Layer 4 of a small transformer language model trained on English Wikipedia (13 layers, counted from 0, width 128).
Take only the direct path to the model's output, skipping the later layers: a vector added to the residual stream pushes a token's score in proportion to its dot product with that token's output vector.

Output vectors of the tokens that the questions are about. A number n stands for n times 0.013.
"£": 16 -7 -42 -5 -12 34 7 -19 -31 49 -25 64 -22 -11 8 -22 -22 57 -54 36 32 -15 22 38 -9 -3 2 8 13 -1 13 -66 -53 -8 17 10 -29 -16 -25 -5 3 50 -65 68 5 -40 5 -47 12 10 -6 17 -54 -40 15 -59 -15 -26 -40 48 28 -80 -24 4 -80 -36 5 12 40 -36 -9 24 -28 -60 47 74 3 -25 27 1 34 -48 -39 18 -16 28 26 -24 -1 -37 11 30 -4 -11 -16 -1 38 -23 -23 3 27 -3 -5 -17 -23 30 15 6 -12 -65 62 67 -1 8 28 9 15 -9 -38 36 21 -18 10 28 -9 48 -30 -14
"ov": -9 21 -37 -20 -49 -10 -4 0 39 14 39 12 -19 31 0 -8 30 19 7 5 -41 30 4 -1 59 -41 -11 -49 17 32 -28 -14 1 -20 -46 -49 7 -3 -64 -55 -24 -10 -44 56 15 -10 7 -46 -4 0 -11 -9 16 6 22 -63 -22 -10 -10 -4 31 24 30 2 -16 24 -22 -19 8 9 -6 38 -47 -11 29 22 17 -21 17 -10 -10 -21 16 -32 -4 26 -2 -8 22 -19 -2 -20 -20 32 -31 27 -7 8 24 6 -39 32 19 -24 -27 53 -4 0 -14 2 -25 -17 10 35 -10 36 3 3 28 38 2 17 -51 -4 -20 -1 11 27
"ook": -9 4 -39 11 8 -19 -28 29 -9 24 -14 43 -25 -32 2 36 19 3 1 64 -38 -10 -41 16 38 -58 22 -40 2 -13 -30 -42 -42 -14 -21 6 34 15 -29 -29 -34 42 -45 -19 21 -34 14 -7 33 -2 -13 -18 20 20 69 -18 16 38 -31 -15 -53 -32 19 62 19 16 1 24 9 -56 -4 23 5 -12 13 27 -2 26 13 -1 42 5 -36 -4 2 -37 -34 -26 50 -22 10 24 1 -49 -3 47 15 20 23 20 -2 5 -11 -20 12 -11 -13 3 -3 -28 12 14 9 -7 46 32 -32 25 35 50 -23 4 -24 9 -4 44 53 9
" met": 1 -12 12 10 -10 30 -14 20 -2 -10 17 -6 -7 22 3 2 1 10 -23 -16 14 -1 3 -20 -7 29 -36 11 -29 -9 4 13 -11 -3 5 -18 -25 -18 -8 -5 -36 -30 -16 -14 25 -13 27 -17 7 9 26 14 -33 -10 -17 9 28 13 -1 -25 -10 -41 36 36 8 16 13 12 14 -45 -16 -41 -9 -13 10 -3 -4 -34 -13 7 2 -28 -14 29 17 -6 47 -30 -13 4 -7 1 4 -6 -12 -13 -3 -28 42 -10 23 -5 4 -7 -4 -13 3 1 -3 17 26 1 -30 16 -14 30 -6 -13 15 4 38 4 16 21 -5 8 34 11
"ef": 17 1 -25 -3 42 -17 -3 2 -11 -12 -7 0 -22 -23 -2 -30 11 -41 4 33 -20 -9 -43 55 45 -77 35 -15 -3 -13 -1 3 45 -11 -2 0 0 0 -74 13 0 -23 -16 53 22 -17 -9 -26 -8 51 2 12 7 -32 -6 -58 -23 -33 -39 -21 9 15 -44 23 -33 -41 18 -12 71 -21 7 -26 -12 -33 27 7 -57 29 0 -10 8 -8 -17 -9 16 29 15 -53 -27 6 21 -2 50 -45 38 53 7 31 43 11 -3 -6 -27 22 -56 -2 -22 1 -23 10 38 -24 9 25 -9 3 -61 -34 21 -7 -27 31 -15 14 -25 -35 -6 7
"ec": -8 10 -20 25 -21 -3 10 36 -4 11 -5 13 -9 -32 1 10 20 1 -8 19 -34 -46 -33 3 51 -55 34 -22 2 -38 0 30 -26 -30 19 4 9 13 -32 0 -55 -4 10 32 28 4 -8 -14 1 5 7 -9 -1 -31 -9 -32 14 -44 -47 -14 -7 30 21 14 23 -25 -15 6 46 -7 26 11 -43 -10 39 7 7 -1 13 2 21 -34 -25 -12 -6 16 -2 -1 -2 13 -7 -10 -33 19 13 50 0 43 8 31 -9 18 24 1 -14 -5 -8 3 -36 17 62 8 49 45 44 3 -58 19 1 -30 -14 47 7 -20 31 -8 -55 -11
"ish": -28 36 -6 42 12 28 -4 23 -10 -34 4 -10 -22 29 -1 23 -6 -9 -30 2 -4 39 -12 9 22 -4 -59 -53 28 -6 17 -14 -21 26 -1 -48 -4 47 -57 -30 -2 -16 -26 -47 -33 38 -6 3 4 26 -39 -21 23 23 -35 -44 2 16 -25 -16 24 -17 0 -23 40 -7 -23 18 2 -43 -13 -16 -18 5 -1 1 -51 -44 -14 -20 13 48 22 -21 7 -34 29 -4 25 -7 1 18 1 -3 13 25 3 -16 12 29 2 4 -6 -38 -9 20 -37 1 -27 -49 46 77 -32 -43 56 49 -16 -60 36 59 -7 32 -35 3 -29 37 -14 -1
"ï": 17 -12 -23 43 46 -28 -26 -32 1 16 -15 9 -5 -35 0 -6 7 27 5 55 -11 -14 48 -9 42 -49 -13 -8 47 -14 1 -11 -16 -9 -45 -2 18 -19 -46 51 -24 26 -10 -4 37 -30 19 -3 27 -10 -16 -14 7 -5 23 -46 26 -44 -24 -8 -14 -66 -16 53 -53 -13 -51 -52 24 14 -58 -33 -7 -3 -4 36 -32 -27 4 -13 30 6 -24 -1 10 -14 26 -2 -15 -29 22 36 -34 -60 11 71 35 -8 -3 -1 -14 -30 -26 32 16 -19 15 2 9 23 -2 -16 28 -25 60 40 -14 7 26 -16 12 0 -26 -21 -14 -27 -2 8
"van": 53 -3 5 -5 -8 -33 -11 -4 20 2 -20 47 -4 2 0 1 13 67 -7 29 -12 23 36 -33 34 14 -9 -28 49 28 -10 -21 -10 -12 -55 -1 2 -40 -22 6 19 21 24 7 27 37 -2 -30 27 44 -32 -31 -8 -44 -7 -57 -18 -66 2 29 -27 -30 -25 12 22 -60 -3 21 -12 -14 -10 -9 -36 2 36 73 -27 -11 18 3 -7 -8 -36 -36 -6 36 8 -41 8 -59 10 18 12 -16 33 0 4 17 0 3 -25 12 0 10 -29 -35 -41 0 -51 -6 -23 3 -25 -7 61 45 -30 -16 49 22 -12 -30 -45 2 -40 -9 -14 33
"ly": -5 41 -13 10 -11 -1 2 2 -13 -40 21 57 2 18 -1 -1 -36 -2 2 -4 -4 43 -19 -7 13 35 34 -21 -8 -9 32 26 9 8 -26 -17 22 21 -11 31 31 -21 -35 -3 -2 16 13 -23 -8 -29 8 -33 -67 14 -14 -59 -29 26 20 40 20 40 21 -17 5 2 -22 0 6 17 9 -32 -47 25 8 -7 3 -72 4 14 30 -18 -14 -18 12 -24 44 16 -14 10 -27 51 -4 -58 -29 83 -16 6 46 9 20 -34 0 7 4 21 -24 0 -48 -20 -33 11 -60 -8 26 36 -51 48 -27 10 2 -10 24 -3 -18 -16 -50 63
"ev": 5 -7 -66 7 27 -14 5 -1 43 25 -24 23 15 17 -1 -5 21 1 0 22 6 23 -18 16 10 -74 14 -32 9 17 -26 1 40 -31 -37 -2 7 12 -70 5 -26 3 -6 50 13 -55 23 -2 -17 -18 17 -18 36 37 -25 -50 -28 16 -50 -6 -6 20 -15 56 -4 -2 -44 -1 26 -6 -17 -27 -62 -11 32 15 14 36 3 11 -4 -4 11 -17 -29 67 -32 -16 -9 10 7 -17 32 -2 21 39 0 34 18 -8 -6 -22 -28 -21 -28 18 -21 1 -44 22 21 -6 40 3 31 -3 -58 -26 58 17 -5 -23 -61 -21 -41 -18 -7 -4
"è": -13 -1 -26 39 14 -27 -39 -49 9 24 39 34 32 -12 2 -10 -13 15 16 26 -9 -45 -22 -46 53 -41 28 -30 -10 -22 -21 -3 5 -7 -20 -22 25 4 -20 13 -1 -21 -45 16 -5 -9 52 3 30 4 -14 14 19 -2 20 -34 26 -44 -33 -53 -23 -8 -8 -21 12 14 -61 -4 17 18 25 -30 6 13 25 -3 -38 18 -14 -8 30 1 -50 8 -20 -14 17 -14 -26 -18 15 -13 -10 -29 -35 -12 12 -24 6 16 -10 -5 -1 35 -49 0 20 0 -25 15 53 52 -41 -5 29 20 5 -2 37 -5 3 -15 7 15 -39 14 -36 33
"==": 17 11 10 1 1 -19 -8 57 27 -36 8 -24 -35 10 17 23 78 17 3 20 27 -20 -24 -40 3 2 6 17 -34 -11 -3 7 -31 -31 -42 -8 8 4 -9 -28 19 27 6 63 54 4 -10 -45 18 11 -27 19 24 3 29 -16 -3 15 -2 4 -20 -22 -41 12 -18 19 19 8 3 32 12 -48 5 15 -13 27 -4 -26 -7 -19 15 22 -29 29 -65 -27 -3 -44 38 -47 39 -5 -8 -38 5 5 4 24 -6 -8 39 -31 -19 2 -8 17 -12 0 -44 17 17 33 48 -3 -35 14 -16 3 -28 -13 -29 -45 12 -8 -21 11 -13 -12
"'": 2 -9 35 -13 50 -26 8 -35 7 3 -10 -6 1 -18 -6 -17 -35 -13 -4 -41 13 -7 -30 -10 -12 -31 -15 1 24 3 -1 -27 21 -7 -31 1 -3 -4 -27 47 33 12 14 13 -7 -39 -26 -11 -21 -3 32 -15 12 8 12 -11 4 32 -2 35 0 2 -4 33 -6 -4 29 35 -11 -6 30 15 3 10 5 60 -28 12 6 14 -5 -11 -16 17 13 -20 -9 19 6 -56 -37 2 -7 38 -20 -30 13 -12 25 4 -8 -27 10 -41 0 -11 -20 -2 -21 -14 20 38 6 -7 9 24 -10 33 -9 -2 6 -14 12 -16 45 -21 -1 38
"nd": -4 -68 -7 49 4 3 5 -16 -63 -16 -5 26 18 -24 2 -18 -31 21 10 8 -24 -8 49 -43 -14 21 64 -32 -20 -16 -45 -2 -21 -13 18 -8 31 -4 -46 -28 3 -3 -21 91 -20 -27 -22 -10 13 13 -23 13 25 7 -27 -40 -20 -15 1 -7 -70 -17 6 19 -55 -6 -10 60 -4 -18 -6 -74 -2 -45 -47 20 32 -35 2 -47 30 -42 -35 -16 26 20 13 -28 63 18 14 3 19 15 -12 -31 -19 -7 15 42 -23 23 5 47 0 -41 -45 1 -4 22 26 -38 -62 25 23 17 -44 -40 -14 14 -13 -28 11 8 -36 31 -21 37
" |": 3 -1 34 -20 -24 12 4 -12 8 -25 -1 0 -3 9 0 24 1 -21 5 -4 -20 21 31 -16 -12 53 -19 -17 -27 14 25 20 12 12 8 -4 24 12 -40 -4 29 7 -8 17 1 6 -14 37 9 13 5 -19 8 -3 42 43 -5 16 -36 19 2 1 -41 -31 -2 -3 -4 28 -37 -17 8 -9 35 5 -20 -27 18 1 20 4 -17 27 18 -26 -15 -12 -8 9 -6 -38 5 -12 14 -12 -13 -10 -7 2 -10 -12 18 1 28 -25 24 -1 19 -1 34 15 6 -6 -32 30 -36 -51 31 47 -14 -9 -3 -29 10 -20 6 -3 -19 -27
" $": 41 3 -30 22 35 4 -21 20 -27 42 -33 37 -22 2 6 -24 -1 21 12 25 32 -2 -7 8 28 23 9 15 -13 -23 -18 -26 -31 1 31 -6 -34 -22 24 15 -7 2 -56 52 -6 -22 35 -2 -2 3 27 30 -54 -18 19 -4 9 -15 5 -19 50 -50 -35 6 -31 5 -15 -34 12 -4 -52 22 -22 9 -20 36 33 -44 -52 -15 29 -9 -21 40 4 14 28 -8 4 19 -2 -1 -9 -29 9 18 -16 -20 -30 -3 -5 -10 -12 36 -16 50 -1 1 32 -29 6 67 18 15 -29 -26 -7 8 -26 1 47 -2 29 -1 38 -15 20 25
"do": -22 -51 -21 31 -15 -5 -5 8 -33 -16 -2 -23 -30 4 0 -43 15 18 42 -21 14 34 7 -21 1 -26 41 -58 -57 -46 -48 9 -1 -18 -12 2 -12 19 25 22 -30 -25 -3 39 16 9 -10 -36 0 13 0 20 -6 -30 -18 -43 17 -8 0 -18 15 12 16 -32 -25 -43 -30 14 38 -25 -5 -4 15 19 -24 26 -17 -24 -7 -9 -24 6 38 -12 -2 -1 15 -34 -17 -3 74 9 18 37 6 48 22 -26 -40 -4 -3 -25 -19 37 17 3 -19 1 41 9 5 -1 53 -2 43 42 -21 -7 24 29 12 -23 -36 -26 -14 20 -22 -25

Each question shows what one neuron of this layer's MLP adds at an activation of 1. A number n stands for n times 0.0048.

n248: -6 7 -13 47 -14 -18 -15 -10 12 22 15 -22 -45 -19 41 30 -48 -25 14 11 -5 13 15 26 -7 -14 -30 18 -27 -5 -19 -13 -25 -8 4 -6 -36 7 -10 14 2 -4 -9 -21 -10 -14 -33 -46 8 -32 -5 -9 -36 5 25 14 8 13 41 -19 30 2 13 4 12 29 3 18 28 18 -10 17 -6 28 -5 -17 8 -6 5 -14 24 5 -13 40 16 1 8 11 7 15 -26 3 -13 17 -23 -2 -32 -35 -13 11 3 9 -22 16 -4 -15 -5 32 -28 28 8 -4 -31 -6 15 -14 -8 13 54 -34 -19 -10 7 7 -15 -8 -63 -7
Which of these tokens does it push down most? "van"

n176: 24 -19 -35 20 1 26 -15 23 -17 49 -34 2 11 38 34 -20 -18 -20 -5 4 3 -5 -12 0 7 -44 30 7 7 17 17 -12 -37 -10 32 -7 6 8 -6 8 10 9 -12 -3 -1 -14 -8 8 -29 26 20 -11 -26 -31 19 -33 -16 36 25 10 -27 9 -24 -29 1 -7 35 -10 -37 69 -53 -3 -2 5 15 5 1 -14 -49 -13 8 -17 24 -27 28 -3 -17 -9 7 17 -14 -43 -15 6 15 -15 4 5 -8 -5 32 -5 4 -11 -8 18 2 38 34 -26 -1 15 -5 -15 26 -1 22 -11 17 -32 -10 11 -18 -19 -11 3 -42 -10
Which of these tokens does it push down most? " met"

n48: -12 16 54 8 -7 -17 16 -26 39 41 35 -18 13 -2 -11 14 -7 8 9 26 13 -15 -10 -20 -45 -21 11 -18 4 8 18 30 -3 -68 -31 -25 4 -10 13 10 16 12 -2 2 9 -16 -11 -1 35 18 1 -5 26 -25 6 -32 14 18 -29 -49 -26 2 1 22 3 34 10 4 4 49 4 2 -16 -15 3 -2 2 -34 43 -3 -3 -37 0 14 -23 -4 25 -10 -8 -79 27 -3 -2 -5 30 -29 -5 18 -5 8 -40 27 15 -27 12 -26 16 8 12 -34 -9 3 37 32 4 6 -16 13 -15 -17 -34 -9 15 1 -2 -8 9 -9
Pushed up most: "=="

n26: -35 1 -13 57 22 -1 -43 7 -31 -35 -6 -12 18 2 50 17 22 -48 -13 -44 27 -2 -9 -25 7 18 -2 -20 -13 15 -33 5 46 -4 -10 3 32 -25 10 -13 13 9 -3 17 16 13 -5 19 -22 -15 39 8 -21 5 -3 17 -8 14 -14 3 42 42 7 -58 -66 -38 7 -23 27 25 -36 10 -23 2 13 30 -12 -6 -15 -36 -2 -17 24 3 -5 -7 -4 34 16 -24 -22 11 -13 -41 -6 12 4 19 -52 -1 17 52 -21 -1 32 -11 -39 -11 12 17 17 17 -1 -9 9 35 -13 -19 13 -4 -18 12 8 -24 -30 37 11 -1
Pushed up most: "do"

n121: -1 4 14 4 -9 -11 3 -28 17 9 13 -25 35 9 -36 20 -1 16 19 -44 -8 -56 -22 -18 -1 -46 -2 -23 -2 -38 -26 2 34 34 10 3 -4 10 21 -8 40 34 -26 -9 -13 2 8 15 -4 -16 -1 11 -15 2 12 -40 17 9 -53 -8 -12 52 -14 -19 46 -21 -12 -25 9 8 -21 -17 -18 -13 9 6 8 -5 2 -16 5 -4 -22 4 -5 -5 2 -13 -2 -4 24 -21 -1 -28 16 3 -11 -16 -16 -8 16 33 -15 -12 -6 3 28 -7 -9 20 -17 28 -19 -8 -25 1 44 8 -26 -33 -21 7 -12 -39 -18 27 5 -36
Pushed up most: "è"

n8: 31 -33 -16 4 5 -1 -8 19 32 -18 9 -2 23 -15 -39 8 22 2 3 -48 -36 -19 8 1 6 6 -10 -13 -2 -1 -22 -7 -9 36 5 22 -32 -32 28 -34 21 3 35 -48 -26 16 -19 -57 3 10 -18 -8 -34 53 0 13 15 -47 -43 -17 13 30 1 -17 3 26 14 -7 1 36 16 10 -22 -15 25 -4 21 -1 -14 53 -10 24 -40 20 17 0 -6 14 -36 -2 -3 7 11 6 -17 26 8 5 -22 44 5 30 14 -8 -42 50 9 -2 1 30 15 3 19 48 -43 -9 -1 -12 -16 18 -3 19 -20 0 -4 -18 0 -3
Which of these tokens does it push down most? "nd"

n203: 30 37 20 53 7 -26 -15 -4 5 -1 9 -3 4 -29 10 -13 18 8 5 5 -18 12 9 -15 8 -10 -50 40 22 -47 27 -16 27 -25 1 -36 -22 8 21 -1 24 -13 9 12 -12 -6 2 -51 -1 39 -16 -6 3 4 39 5 7 36 11 -18 -10 -35 29 -34 3 -38 -9 31 -8 28 1 5 -26 -32 -16 19 -17 -55 28 -37 -32 19 -28 -3 31 -9 -13 6 -6 12 12 52 2 18 -13 -5 -24 24 3 -28 -12 -3 23 -9 11 -6 -19 -11 26 -35 15 7 3 -1 -19 18 -7 -7 -1 15 21 -20 68 7 15 -5 -41 -22
Which of these tokens does it push down most? "ev"

n207: 4 -6 -15 3 -7 -24 6 17 34 27 -49 9 -5 10 -23 21 1 -17 22 12 5 -13 2 -28 -19 26 34 -35 -3 -26 33 17 34 47 5 -11 0 -10 -6 -35 8 -22 22 -20 10 -38 -51 13 -17 24 -11 27 -14 -3 19 -12 21 -20 -21 -8 16 -3 23 -17 17 -4 -55 -2 24 10 -26 19 40 -11 38 28 -7 40 -1 14 27 -1 11 -11 -28 46 5 0 -9 13 -13 25 10 -22 -29 -10 44 -11 -1 -9 10 41 -45 6 -32 -20 -12 -28 18 20 10 -5 -13 21 -12 12 -10 -1 -20 16 -9 -14 -20 45 20 15 -68 24
Pushed up most: "è"

n82: -5 -3 10 2 -11 25 26 -3 17 -5 20 -9 -4 6 -52 11 7 40 5 -41 26 -18 40 14 -12 42 -7 23 17 -16 13 -16 5 -3 -14 26 -35 2 -13 -12 -10 -19 -20 -15 8 -43 -18 9 16 24 -15 -4 -15 2 -24 20 40 28 31 18 6 -19 -18 20 11 8 15 21 21 -21 27 1 -15 12 -8 27 -5 -17 -53 5 20 -40 14 14 22 5 19 22 2 33 16 6 9 7 8 -40 -6 3 40 33 2 -23 11 6 13 -19 34 -29 -3 -11 27 -9 14 48 21 35 28 -21 -27 -18 10 1 28 -10 -8 31 -11 -21
Pushed up most: " met"

n125: 5 -8 -17 10 -4 -18 -23 -7 -27 24 20 8 -15 1 -21 0 7 -4 27 -26 -22 -7 5 -7 -3 -30 7 -6 -11 29 -14 22 16 3 -14 10 -15 45 -7 -13 8 6 37 -5 9 16 -5 25 22 -8 63 -30 18 -15 6 -15 -18 8 -6 22 11 9 1 -22 34 -30 3 14 -15 29 6 -29 57 13 -51 -15 -28 -2 -14 1 21 16 -40 6 3 8 -21 -8 -15 3 13 12 19 -16 41 -16 -19 -15 9 -32 -19 -58 -15 18 -6 -25 24 -19 32 -18 -26 -1 8 17 -31 37 17 24 -8 22 24 32 -13 1 9 -16 -27 -18
Pushed up most: "do"

n60: 18 10 3 -36 17 -43 27 -19 26 26 1 -16 -4 2 -38 -4 3 -3 23 18 9 4 -34 3 -30 5 -28 -8 -7 14 1 -8 -6 12 -1 2 2 -21 -24 8 -22 24 10 7 3 14 2 26 -5 11 -33 12 -12 -27 -47 -5 -62 20 -25 -11 -12 -5 10 -15 13 1 43 4 -2 -1 -20 10 0 9 45 -1 -10 5 38 2 -6 -9 -1 -2 29 -29 -19 -6 13 -59 -11 -7 -17 11 -3 23 -16 -2 25 -14 -4 -6 -3 23 -5 21 -22 -13 10 1 11 31 12 -14 22 48 16 -6 4 1 -21 -65 3 -1 -29 -24 -63 16
Pushed up most: "van"

n98: -31 -6 -23 13 -23 -43 3 -41 26 20 24 -22 14 3 23 -15 -22 45 -8 35 35 23 2 11 -8 -20 32 -27 16 -3 15 -3 -10 9 26 -14 -4 -34 16 36 -4 20 -2 4 -18 30 -5 -9 -10 -19 9 -25 -10 -5 -12 -6 5 -11 -57 5 15 -3 15 -5 28 -9 -28 12 -15 -1 -23 -10 8 6 -21 -27 -13 13 5 -13 13 -1 21 -31 1 10 -2 16 -18 -46 -9 -14 12 -48 21 1 -32 -23 19 -2 17 -7 -1 13 -27 42 -8 7 -6 18 8 -15 -14 -26 -7 -28 -4 -15 -2 -12 -40 7 -10 -7 23 -7 21 0
Which of these tokens does it push down most? "=="

n101: 23 -15 -45 -24 -3 -8 0 40 -25 -61 9 -18 33 24 1 23 29 27 31 -15 23 -27 -1 9 9 3 -34 -4 47 12 14 13 23 -23 -11 9 36 -15 -8 -25 -6 25 33 -13 21 11 6 -12 0 14 16 13 -26 -19 -6 -55 3 7 -6 -32 17 9 4 -20 -32 21 15 25 8 -16 -5 38 -7 26 -7 11 49 -34 -22 0 -29 1 22 35 -12 -12 21 19 13 -42 -13 -1 4 27 -11 27 13 19 -14 0 -32 7 0 -50 4 0 1 8 -4 -21 15 -7 14 13 14 43 7 33 16 -37 8 8 -25 14 38 2 -5 -4
Pushed up most: "ov"

n108: -5 9 1 -6 -4 7 -26 -7 -3 4 -23 -23 3 16 20 0 -12 9 42 -14 37 3 -15 -24 18 10 31 7 -1 -32 -38 38 33 10 6 -1 3 -1 -16 -8 -13 15 38 7 -4 -16 16 11 8 20 31 17 -23 -9 22 -21 -8 -4 5 -19 -24 22 -31 -26 -48 -11 -3 35 10 14 18 42 -19 -15 26 -10 0 -7 12 1 -17 23 4 -42 -28 14 4 27 3 -1 18 -5 -5 28 5 7 12 18 -13 -22 3 -10 38 -18 31 15 0 -37 36 4 -4 -15 -28 26 -2 -29 44 15 -32 -16 30 -51 8 -35 -25 -4 -6 -25
Which two tokens does it push up most, strongest first? " |", "do"

n229: 11 -9 -30 -17 -38 41 6 19 10 -10 -36 5 -27 -13 -18 -15 -3 -11 30 8 -4 13 10 5 -2 3 -8 -18 -8 -27 4 -14 -49 -13 12 39 -18 71 -31 1 21 1 30 25 16 -4 19 29 -10 15 5 11 13 -29 -4 0 -26 0 24 -10 -3 -2 -2 -21 -25 -3 16 -18 8 -7 32 0 -13 23 -20 -9 -6 -13 -49 24 -30 3 40 -9 7 -26 3 -34 1 -6 -11 -7 44 -1 -5 14 3 4 -5 -20 -26 21 -44 35 -25 -21 -41 5 45 14 -4 -1 -21 -3 -16 11 13 -12 -10 -11 -20 -34 -28 27 -12 35 -10 37
Which three tokens does it push up most, strongest first? "do", "nd", "ef"

n38: 25 23 19 -2 12 6 -20 -19 -23 -32 32 1 -38 -69 8 -6 37 -17 -1 38 44 -16 -49 16 -7 -5 22 -27 4 46 3 -9 -9 22 1 10 -7 63 -3 0 20 -11 9 -16 31 20 5 -24 19 -34 14 21 14 14 -19 55 1 -47 -5 -10 46 -18 8 -6 24 -8 8 11 -11 -55 24 -15 4 24 -49 2 -32 22 17 4 -45 -1 -10 4 34 4 -42 -13 -16 -8 5 -1 -11 -13 -11 -28 -27 27 -4 35 5 -24 -4 2 -14 27 -10 12 -1 -3 31 8 -23 -7 35 9 22 -8 -8 9 13 -1 8 3 -13 -16 23 -1
Pushed up most: "ish"

n78: -32 39 15 28 11 -32 -32 43 22 -10 15 -7 -19 30 21 -15 33 16 21 -1 14 0 7 7 -5 -4 -8 -2 21 32 -37 3 -2 -4 12 -20 47 10 14 6 11 -13 -3 8 6 12 -12 -12 7 -6 -28 -30 11 21 14 -13 -7 6 12 -1 6 -10 -40 3 -17 20 8 -9 5 4 -14 -19 12 13 25 -33 1 -25 22 26 -12 -24 -36 -14 8 -17 -11 -20 39 18 -8 24 8 -29 1 10 -26 18 -6 -3 33 -19 -23 12 11 10 14 26 12 24 37 8 1 -4 1 -18 43 -10 -8 42 13 2 18 17 -2 -56 -19 -25
Which of these tokens does it push down most? "'"

n201: -33 25 -15 -29 -23 -36 -47 -5 0 -13 4 7 -3 -10 -14 28 -30 -11 13 1 4 22 -2 18 10 18 -29 -15 -37 28 -9 5 -2 -3 -11 -18 5 24 -14 50 3 -5 -19 -21 26 -16 -16 -19 -31 -17 -4 -23 6 11 16 -32 24 -3 4 13 -21 -46 -2 2 -8 -19 -41 16 -24 3 21 -2 22 -5 5 10 -20 12 30 32 -8 -5 16 -21 -20 0 0 27 9 -8 -9 11 47 26 -13 48 -4 -32 -25 -36 3 10 38 25 9 64 -10 3 -8 5 15 11 34 -24 3 -19 -16 6 -12 -11 30 -33 -44 -43 -5 10 27 -23
Pushed up most: "do"

n210: -3 -7 7 -27 0 11 21 15 5 37 -44 14 -30 -34 7 25 -2 -49 5 -20 -14 21 14 14 5 -17 34 11 3 -4 44 7 -29 -6 14 3 5 11 5 -24 30 24 5 -14 16 -31 -18 4 -19 -17 -19 -15 18 -12 -5 -28 7 -16 5 4 -19 6 8 4 3 -33 0 -15 -9 -28 42 -30 21 -5 18 -27 8 -7 12 17 -13 18 3 2 -42 74 -3 -14 -23 34 9 6 -4 -24 -2 14 10 1 11 -7 -29 7 28 -2 23 7 -6 0 47 -23 16 -6 34 11 -19 -6 -36 25 -27 -13 -55 -20 -14 25 -4 -24 29 -18
Which of these tokens does it push down most? "è"

n152: -7 24 16 -31 -16 28 -11 5 -1 18 27 22 9 9 -7 -20 8 -9 5 -20 17 -23 12 -14 11 -14 -15 32 -6 -8 32 6 8 -3 -10 -39 6 -23 37 13 9 -32 12 -6 -22 47 -8 13 -18 -5 21 -58 -15 -3 5 7 17 -7 -4 16 -20 3 7 21 -5 -38 -12 5 14 26 64 -24 -5 3 19 -17 17 -2 -40 2 -15 -8 2 -4 1 22 18 -4 -10 33 -5 -20 -17 -15 32 33 7 -19 44 6 -9 -5 8 -21 -25 -34 -19 -37 -4 11 9 4 2 -9 19 -3 -8 19 -1 -13 4 5 1 35 19 -3 -18 4
Which three tokens does it push up most, strongest first? "ly", "ec", " met"

n81: -16 19 -6 14 -13 -1 4 35 2 2 -14 -19 13 -35 29 -10 23 -1 19 0 -3 16 26 -37 10 -34 -62 -38 22 5 9 -10 44 -38 -24 -53 1 4 -32 29 -50 23 9 -26 23 -5 -49 -20 22 -8 -9 -30 11 -5 -17 -42 -9 20 2 -24 2 32 -38 -20 -1 -33 27 35 6 12 5 -16 -27 -5 -22 -13 -13 18 17 -31 -62 19 -5 4 22 60 36 -3 -31 12 33 -12 -14 -40 2 4 -60 10 5 16 -10 2 -9 -28 -5 1 28 -15 1 -16 27 -8 -32 2 14 -6 -6 -6 15 8 16 -10 6 14 -22 20 -11 13
Which of these tokens does it push down most? " $"

n97: -22 -4 42 -23 26 -9 46 51 -9 -29 8 -9 27 24 -38 -8 4 22 8 3 2 15 -9 -5 -13 -1 -28 9 36 -8 -30 -32 -2 3 -13 13 1 6 -10 -44 27 -18 -31 36 -7 -17 -30 18 -39 9 -40 -18 -42 -15 6 -6 -6 -10 -46 -6 -45 32 20 -22 14 6 -3 -22 4 -6 -24 47 -39 -1 20 27 -14 0 -4 24 -40 -10 -1 -6 -1 -29 4 -25 22 -32 7 -3 0 -5 -16 -4 25 -4 -17 -5 -44 -8 37 9 -15 48 -17 -10 -8 20 -66 -38 21 23 -22 22 44 -1 18 -13 12 13 -1 -18 32 10 3 -2
Which of these tokens does it push down most? "è"

n254: -23 -46 -18 30 24 1 -25 -1 -10 44 -15 -15 -17 29 -30 -38 1 -30 -6 -56 -15 56 -30 -10 4 9 -11 9 -4 23 40 -8 -26 28 13 -2 -11 -10 4 26 17 -8 -2 62 15 -48 19 -33 36 2 -10 -11 24 -21 32 47 22 -27 -39 -22 2 9 10 25 -14 31 3 25 -5 3 -39 -20 6 2 -17 13 9 10 -32 -5 -29 -26 31 -11 -2 23 -44 -3 -5 12 46 -17 -26 16 16 -3 0 16 7 -25 -37 7 -5 -5 -2 3 -13 -18 -26 23 -32 -31 -15 -18 -43 -26 -14 22 -55 4 -19 -5 32 44 22 18 -7 -2
Which of these tokens does it push down most? "ish"

n230: -34 11 -27 2 8 -28 6 34 15 28 -26 25 43 -28 33 -6 -20 -17 -61 -11 -12 -7 7 22 4 33 22 6 -33 -4 31 29 17 29 22 -12 -54 35 -22 -35 18 -19 24 -43 -31 29 -10 30 1 2 5 17 -13 29 0 23 4 4 21 -9 -24 11 4 12 -29 31 45 -28 -25 -15 18 4 -26 3 -11 4 -11 -25 35 -29 6 -38 5 20 -48 -14 -5 -15 1 -36 -12 2 38 -24 -15 2 26 2 3 13 -8 8 -9 16 -7 -4 10 59 27 -3 -21 -56 -23 -12 15 -7 -44 -18 -32 -9 -8 -5 -19 26 16 -19 -7 -15
Which two tokens does it push up most, strongest first? "ly", "nd"

n161: 19 -15 -25 19 0 9 5 -29 -1 17 44 -23 17 -5 -12 -18 32 -27 -18 -1 37 -5 -33 -43 -21 -21 -38 11 5 30 3 -9 -5 10 2 48 33 2 -2 -9 7 22 19 1 11 24 -35 6 2 -27 20 1 1 8 -21 -1 28 1 6 33 -14 -9 -3 9 16 -14 47 -4 -30 -36 -2 0 20 47 15 -24 39 -9 -12 12 -36 6 12 -7 -27 23 24 -15 25 9 14 -23 21 -29 -30 16 -5 -3 -17 2 -3 -19 -42 4 -11 13 1 -6 -15 17 -10 -3 34 3 -25 11 -6 -5 20 -6 19 7 15 20 -20 10 -2 -8
Which three tokens does it push up most, strongest first? "==", "ev", " met"

n147: 59 51 3 16 -3 27 31 -1 28 30 24 19 -17 13 11 8 -16 -29 -15 -1 40 -19 -8 -11 -34 -1 -36 -17 14 -27 12 1 -15 15 -32 -16 17 -2 8 20 17 18 16 34 -7 -15 -7 -33 -5 -19 47 12 -13 9 -42 9 17 11 5 -2 6 -30 -4 17 35 -32 -26 -37 18 37 -1 64 4 -16 -21 30 -12 -4 -11 -17 25 -49 -17 -4 11 11 -8 5 37 7 42 -24 -10 -17 6 22 19 -19 -1 38 -3 16 -26 17 0 22 -11 21 -1 13 26 -1 -1 -45 -3 -35 1 -11 -6 -14 -2 -1 -33 -3 21 -11 4 -4
Which three tokens does it push up most, strongest first? " $", "£", "ï"